Layer 4 of a small transformer language model trained on English Wikipedia (15 layers, counted from 0, width 64). Numbers have three digits each and are written without spaces.
A neuron's activation on a vector x is GELU(weights . x + bias), where the dot is the dot product.

Input weights of the MLP neurons that the questions are about. A number n stands for (n - 500) times 0.0032.
n1 (bias -0.026): 735394529492774628209432252293578455352536400465655535538637424557504640751670278334680428566304542542363602444720480382535487471512421473411651270624794563728418586482331440574459554525522631
n2 (bias -0.002): 328427589657656647551647768803590736710363363685095341511764356492410669426485244321587362404351271626559541364715401691867810480276620558353424671335515552386544312529353521274834447595292603
n6 (bias -0.001): 719473604545636569310614239710261543507432704602427480535492248480536540432651528657652372461324823573579498503381524443414554389317626423712617578671168139609370504553652644472430372389473476
n10 (bias -0.002): 529674755606680249326676458436474625757634476677383600890377496523640331505413626357687443594561624447441780678283645464587593635849665576592750505368478477507282559495598553599418349576475488
n11 (bias -0.012): 374686613480480634539356587543939355462428442405328548470627307415618784669466262305696461972449475547436557280656564345542702388404877393645460532164475496783780958561316289462682449564570414
n13 (bias -0.014): 417511779441445440717803564571489502831683437752450896503653498570308658732425499490601425604363395444352343189715655401499502450616397551635394432266479631551558345503607603279632519370650732
n15 (bias -0.002): 327578533650500422608451308231216513389378490197409815711564745541195561633499472553721828447492582588596621607717429706507322560395364622502467531274446676464453516495419421582559434465432702
n18 (bias -0.013): 317433744487504399606678432498310627697350568497571558706600697480441523465604585381414481533771544663380746305657680467483633479341447520300558625481392343429589447584500770386538623490511348
n22 (bias 0.014): 393399480469537329668571245306413424489544329341470524647296483527488417316454673478402880530537517613289581503465442592717618527790804644475643199499474493625717433559597539572631177575600664
n31 (bias 0.003): 330587515325538580375537388565491627725618442519746395461392570535639572397655494326332682500474522517379570591530676681648530386691593767541552489543316512626439400826616594535468532593390532
n33 (bias 0.005): 510474394409625292448484489645593508771628471634284525534408545572481536493535304319306495736513605431533660358519631339691646557201291539436614421416534393527547384638259530320644570353549449
n40 (bias 0.002): 533298510340707698357588476487425705492350522302613283553383460419511624496540671500519688497613343447285610512519543651581650495472456399459578623473373433655346891474370661582522676366344499
n46 (bias 0.013): 425627428410580380483527614689628509649650415374417778572239434291609493582367577490542471462458545308529410625536368522520302412439742441539495470433253383813473794584555416310403655745640631
n52 (bias 0.017): 537506598493623467315337861342355586605458505231453398465607634528639453611423534641285360539636660557388459443575326448401583478554595580432536495512454650555386500403404444154624558383538254
n56 (bias 0.010): 469483693336544584484326607387621490528605285596485493689586271429806830761544736420368526409491286357478659489651498527688681666627720571648374447485477514416433228478311774303514555668507851
n64 (bias -0.031): 553520513536576536268405410418569710621234355380774464462274636601644539645040588786727705329367576545480373516470274514589351201413462717453396552424413224625301542261588460634730510291496479
n69 (bias 0.031): 714814392557580501380594459576387286564523454428543536387417511697513446470709414383519300482569599569305651375553609370340411661490467535575580448623327141387336409472466453427521398464460518
n76 (bias -0.017): 733398757439558494194691514405387795573454706593565599444692416571525455304221547576312675678618635502271439667791179339296557283510607503433540565621655762744337365539470481375747208454454546
n79 (bias 0.004): 496257501608490301474597606436297583532186514257690429486727491351345323334578372624571583278445508525454336614635389642479566655249450584657590475599568606630669464507583374269112415596482518
n84 (bias 0.003): 598690823527546297425265429365440333540649310475526595677502275356624730376677654404544284456481477465492782313667312523361469471419393515295626385398600440741712363633619394401347481384475614
n85 (bias -0.013): 473429433512562487398474593297515618662521472696442517594406539462587288660470268378526443423533632725413794453424659598535535676365488389623462470373599588736515616415445639546434422389404526
n86 (bias -0.006): 621586525535351660378617367701326373512449653515384816890402466352481622665483436711689684415261497499326743494570414508665367642375503475437636668465512324482463586239537377647518531338516327
n87 (bias -0.012): 533485422768409337209505731403711639469571469553496767612478564588453511356351399419638577451464302392443457415386485580550458567724852550390378588421362656604634439504237342413462370654497395
n101 (bias -0.000): 431764528445704314566826619378661680794503675575568517590622119298697520753026569592836408478515436530543978202575327596673315330358551529567357370501614484532599500464401441519622607547726664
n106 (bias -0.019): 512664363585408464433451510469465391584494408544659464684436517614151678734726417429459696404445436599260500311659655444635698387570358534672500375411405487334622352336259460383891696454200343
n107 (bias 0.017): 522623590543471512545573549541412618441480425663624472572345455777668347603508326503459352174666467577466395397470543259466316603327510398519568622454326605411495471322525494352408502551325517
n109 (bias -0.018): 460707390355486619593608503344404542515750286522516503570457600540362510628621252390395493418374580843545804510651522653536244287480581387376645529546737576499535513205402491578508413425338422
n111 (bias 0.019): 543362549400688576337491356466469645216311450397725441485478480252554452591368595571814455416780527343431620519492453677512398578421573599316557449580562538413493556590411514852412187719369615
n114 (bias 0.014): 407585752507478356639698480327431428528366560334423745638522623548470668634476534757379705048566565403617551667757639752363481421340629352596418243598346431504502616510224536502514603564763482
n124 (bias 0.004): 455273559327517441360772347607336537437238413443379659593517534467574568470406668639320396594309602329555506588751522611532555540279497632503563386796471564606289510589536564400508289416601365
n126 (bias 0.019): 274486551622758486345588557362359492599476460519532416588393680557507526442411593533371509370467532725294601384588621802729655382743594655326560536356409264620409434480395505465331628560733314
n127 (bias -0.010): 267500641443627330448827551708741404553473605416586536415521366548275652514509531475316294412730521511414477436573644545699631188553359614327685555694498426591486523177512816313538699717303649

Each question shows a token from some text and the vector x that enters the MLP there. A number n stands for (n - 500) times 0.0074.

"on": 448370470502328504473395427692353480437563459610589544573601718511563539358151556351484320548514595653605431438404353685528551685770253364698659739683597482466552596635432407544575652524745631
The three highest activations, in order: n126, n10, n124

"ink": 480350411412372463635318392721390430437543445617570457481694652638520556378145554299500350483511674544596404365415505628437591614823279335677525719755524565456537569430459361571548712565581559
The neuron with the highest activation: n127

"5": 526442425447213591608227407738454479537564526588641383470603667547582565458209529302460376455495651509651403390547373633574689600783400289728538688731504568286517692537462446555573655548588560
The neuron with the highest activation: n56

"s.": 604340356502306451540244368649396427612617410615572448407612667653528588386136540322462358541557661592532398386570273670405538498693329305712502718712570577485469630535442461611523643492596603
Which neuron fires most, and how strongly? n76, at about 2.2

"urd": 530518374321303586526375398705403460399571441607574330335635636549530489352173631401574315505537643614731428396555347639474692620792363232638512685674580590505514691543433437620465687561509618
The neuron with the highest activation: n40

"ax": 433325444424262452454439450764346449475571526556595486478683696489563622349216640325452336412434584687650360384447405648395609648679341322555543832646619438432579612506391566649514728480614612
Which neuron fires most, and how strongly? n18, at about 1.7

",": 576366307570182429561286259619385450549579488451592484464662638608620592389136563365461358467609576617577548389469363602550626578686336315723627556672536574410467674558445427674527632476644661
The neuron with the highest activation: n22

"aged": 517431375473257519571309348595471444519513464519527568450636563518502482389122606412547330433528581629549418432437416707572624561705302180688468749718562694371565686518421502637495750535574565
The neuron with the highest activation: n40

" Ad": 577403401529257461491378348593387488464633438481560499512520459644612508419152528341403340505536764628597421349493423630416663539647265380595600654741598601412571639691424328613645699530686651
The neuron with the highest activation: n76

"ient": 573452281506319411483444449663400442379579462447607362354718532458565539387173579275450258390548603639532413431365439600488739645822303283627560692627538481434628649492373494562483752544610556
The neuron with the highest activation: n127

"right": 495363374557315460621428490650387515541459427611649464513688543552577602335137527285499422456529655591652297364451475630530547631850289387709549717709568409381561581465441445639498754598632591
Which neuron fires most, and how strongly? n126, at about 0.72

" 7": 502463358531287540569385385676468408567578490536633453422575784517571597399216511450413327406487668600747446416399436691505686530673431312687597727757596556306574614685475380638638693560581602
Which neuron fires most, and how strongly? n31, at about 0.29

"\n": 536353410478195536597276380657442433556430484556522482460576548655546632388200534339453318455575701598600495418438335690402660478722413248761672617704515503464587635581398386643615576581674573
The two highest activations, in order: n11, n6

" The": 517343420520175447545329343605506455579468474603498524422586641650555489370138588300413293398455709663632470416546506674461658732619334324617634659664613550424508677545409435663582652498556601
The neuron with the highest activation: n85

" j": 677436389466247453555369335712357408476547428388471437456575594502566562475242606340440298395460742633499398393476430578450623548823447395639554661730505563266654654553415288566583701586495716
The neuron with the highest activation: n69

".": 590411349504254451563273290593413419660617464562561407453653685620622574390139583334461323494498679611576438490489299687388635551616360317747595635653680555497519642527420488644535620503557651
The three highest activations, in order: n76, n85, n64

" an": 488418475497209406618380357589396554553431475568496531400624598518589579386168577328359333421459639690579514412398480612465701680632388186634613644639611512284599673615373454665581776443615610
Which neuron fires most, and how strongly? n18, at about 2

"ire": 491429406478213494610331495613347537459605535605650459507651484544531624436204513285413317503545616563738397398479419606505678643742262309721607634643553574376680663456369525632514731460631689
The two highest activations, in order: n56, n13

" the": 563397462452253402641277363602429471576506500643457530401574622569601512404124505349469302390519684667651439448490473655532635648651350235680656598639603580320471711543402399670577735505568570
The neuron with the highest activation: n85

" R": 566455370501271537598325385705435410442597426466531556484571597525602485363166566393370320463503693637658393396526409585528578562710365381627652655788586519410649646706463345662677630474621609
Which neuron fires most, and how strongly? n22, at about 0.1

"ele": 544382406469222503486334391665378538453616477570590432403619522496598564433190525320383326490570717609597423379597372544408738625745222377642601685653517588492661699577356449530498646589617668
Which neuron fires most, and how strongly? n76, at about 1.1

" of": 655467321433134443473359346605413394512555517486569449470627542632577607429134643421469325394491615601542463386439463578597685669753386163652581587623571631451561679571363537645571721478527562
The two highest activations, in order: n40, n106

" was": 497477427600212405546362320677359375565462426598552438451589596580607555399172507340445294409479541663622553483429382622545649553600375229653673801617620662410574566548378357705543714440538620
The neuron with the highest activation: n2

"ails": 461422363401252494567300463664293392539592552507633528474732655437622512398183658254545290489539655607615397430439458576555578590704430238736502633656473574437673618470439418614544733486549693
The neuron with the highest activation: n46

"ift": 528337426452327426525406371692317398401513474589610491436723615560499497426209587309536248521488673639504275366362484624565612688800356319661482660634552515340576542477439399673610739514580668
The neuron with the highest activation: n13

"at": 565467412405350438425380334723404437454604568616613468567693654538562512462217604359572286507529639680684466366392431617541623562814370200562562629712620562341468710525384443654534742474606522
The three highest activations, in order: n10, n1, n101

"en": 548449477466334467540404366763341578468691549530511503610615658482611539381135659410509282387570660611573410449471333734439587622755316307679528642723543546521574584573415385600455647533653569
The neuron with the highest activation: n46

" (b": 610515378448193432546364376663315376599607449456542341500641634657601530426171645360392237531550613648623433395464390592435648561644446371652565656695604516370517566576481256613584658586550729
The neuron with the highest activation: n69

"am": 406364511442373467502349349694385449472542474601560411535531625560565566478071506278497384428523674666618377420437389619382626726805387383659552775712601507465581583555482466544576669551625674
The three highest activations, in order: n10, n56, n126

" on": 585545448467272421580433353535375402507612489565554432584612617645565609398126536367547253392429625587553440463303552724565553580670350213752595615611649563382586624654372395662552709431571664
The three highest activations, in order: n101, n10, n85

"ot": 428397390458389479320446395699339405521523526508599431479701637581529548417162696288447377505484570713669420415416439673420626729742415202584576744649518584587611598563426562630571789479554590
The three highest activations, in order: n40, n126, n18

"p": 572480402455322450528401378723443412427702557469572430616750584529641530435232617428551379465565741667498467432372383553339691616727340230605622641713697555496630607604298378576526695528497610
Which neuron fires most, and how strongly? n1, at about 1.3

"as": 547280429434385517467375315667340409441561489489649451439558711503533602424158578296516309560446684653636403359492346642468674630631338276556507751702557601453553605518439525636571694427697631
Which neuron fires most, and how strongly? n40, at about 1.2

" them": 543465459585351450669333283620372436444499450499566424349648698558527634344240457358484322413517720648628392554365512602543606633586311192629515608728562520372674575597408366703434764509578653
The neuron with the highest activation: n79

"idence": 529438444481264422682348415684365463538689605606588435535725586530502564383174571289466345488634734591616407394439323555466653649684330252640545670565565666437646571473428399579528693439717669
The two highest activations, in order: n13, n101

" O'": 611493348579176541506455438556340485476627363532438467454574565735575558387146577355534354483559781595636363358536491650388554602704324342639630615742459605436541670610513381628566656556590649
The neuron with the highest activation: n69

" new": 541450505516169356497451357604454449482560552511543492357722598602551517414234564291415274426476660579595416429353483753475633683696299372714602659579624474402598678594356431651502785497528686
The neuron with the highest activation: n127

"ose": 475424401539254473547299452619437440538591549622507489495657629527536585362201633297502301567497707646630327471463424595521713650643310213620569626685546698429648661457406565659486775478568615
The neuron with the highest activation: n85

" and": 586421422503245426548333303688430462570525470489614432476624666645590577457081576432452325350461582624559482437518471577539628598617324270654636578607602586361595700606352433724525719427604722
The two highest activations, in order: n64, n114

" to": 610483382447293392503357344529331412577584481568600445560640595583578570404134528361428303369470667568640426451574482587556615576681347232686603596623545632362617516640319342722553782445536730
The neuron with the highest activation: n106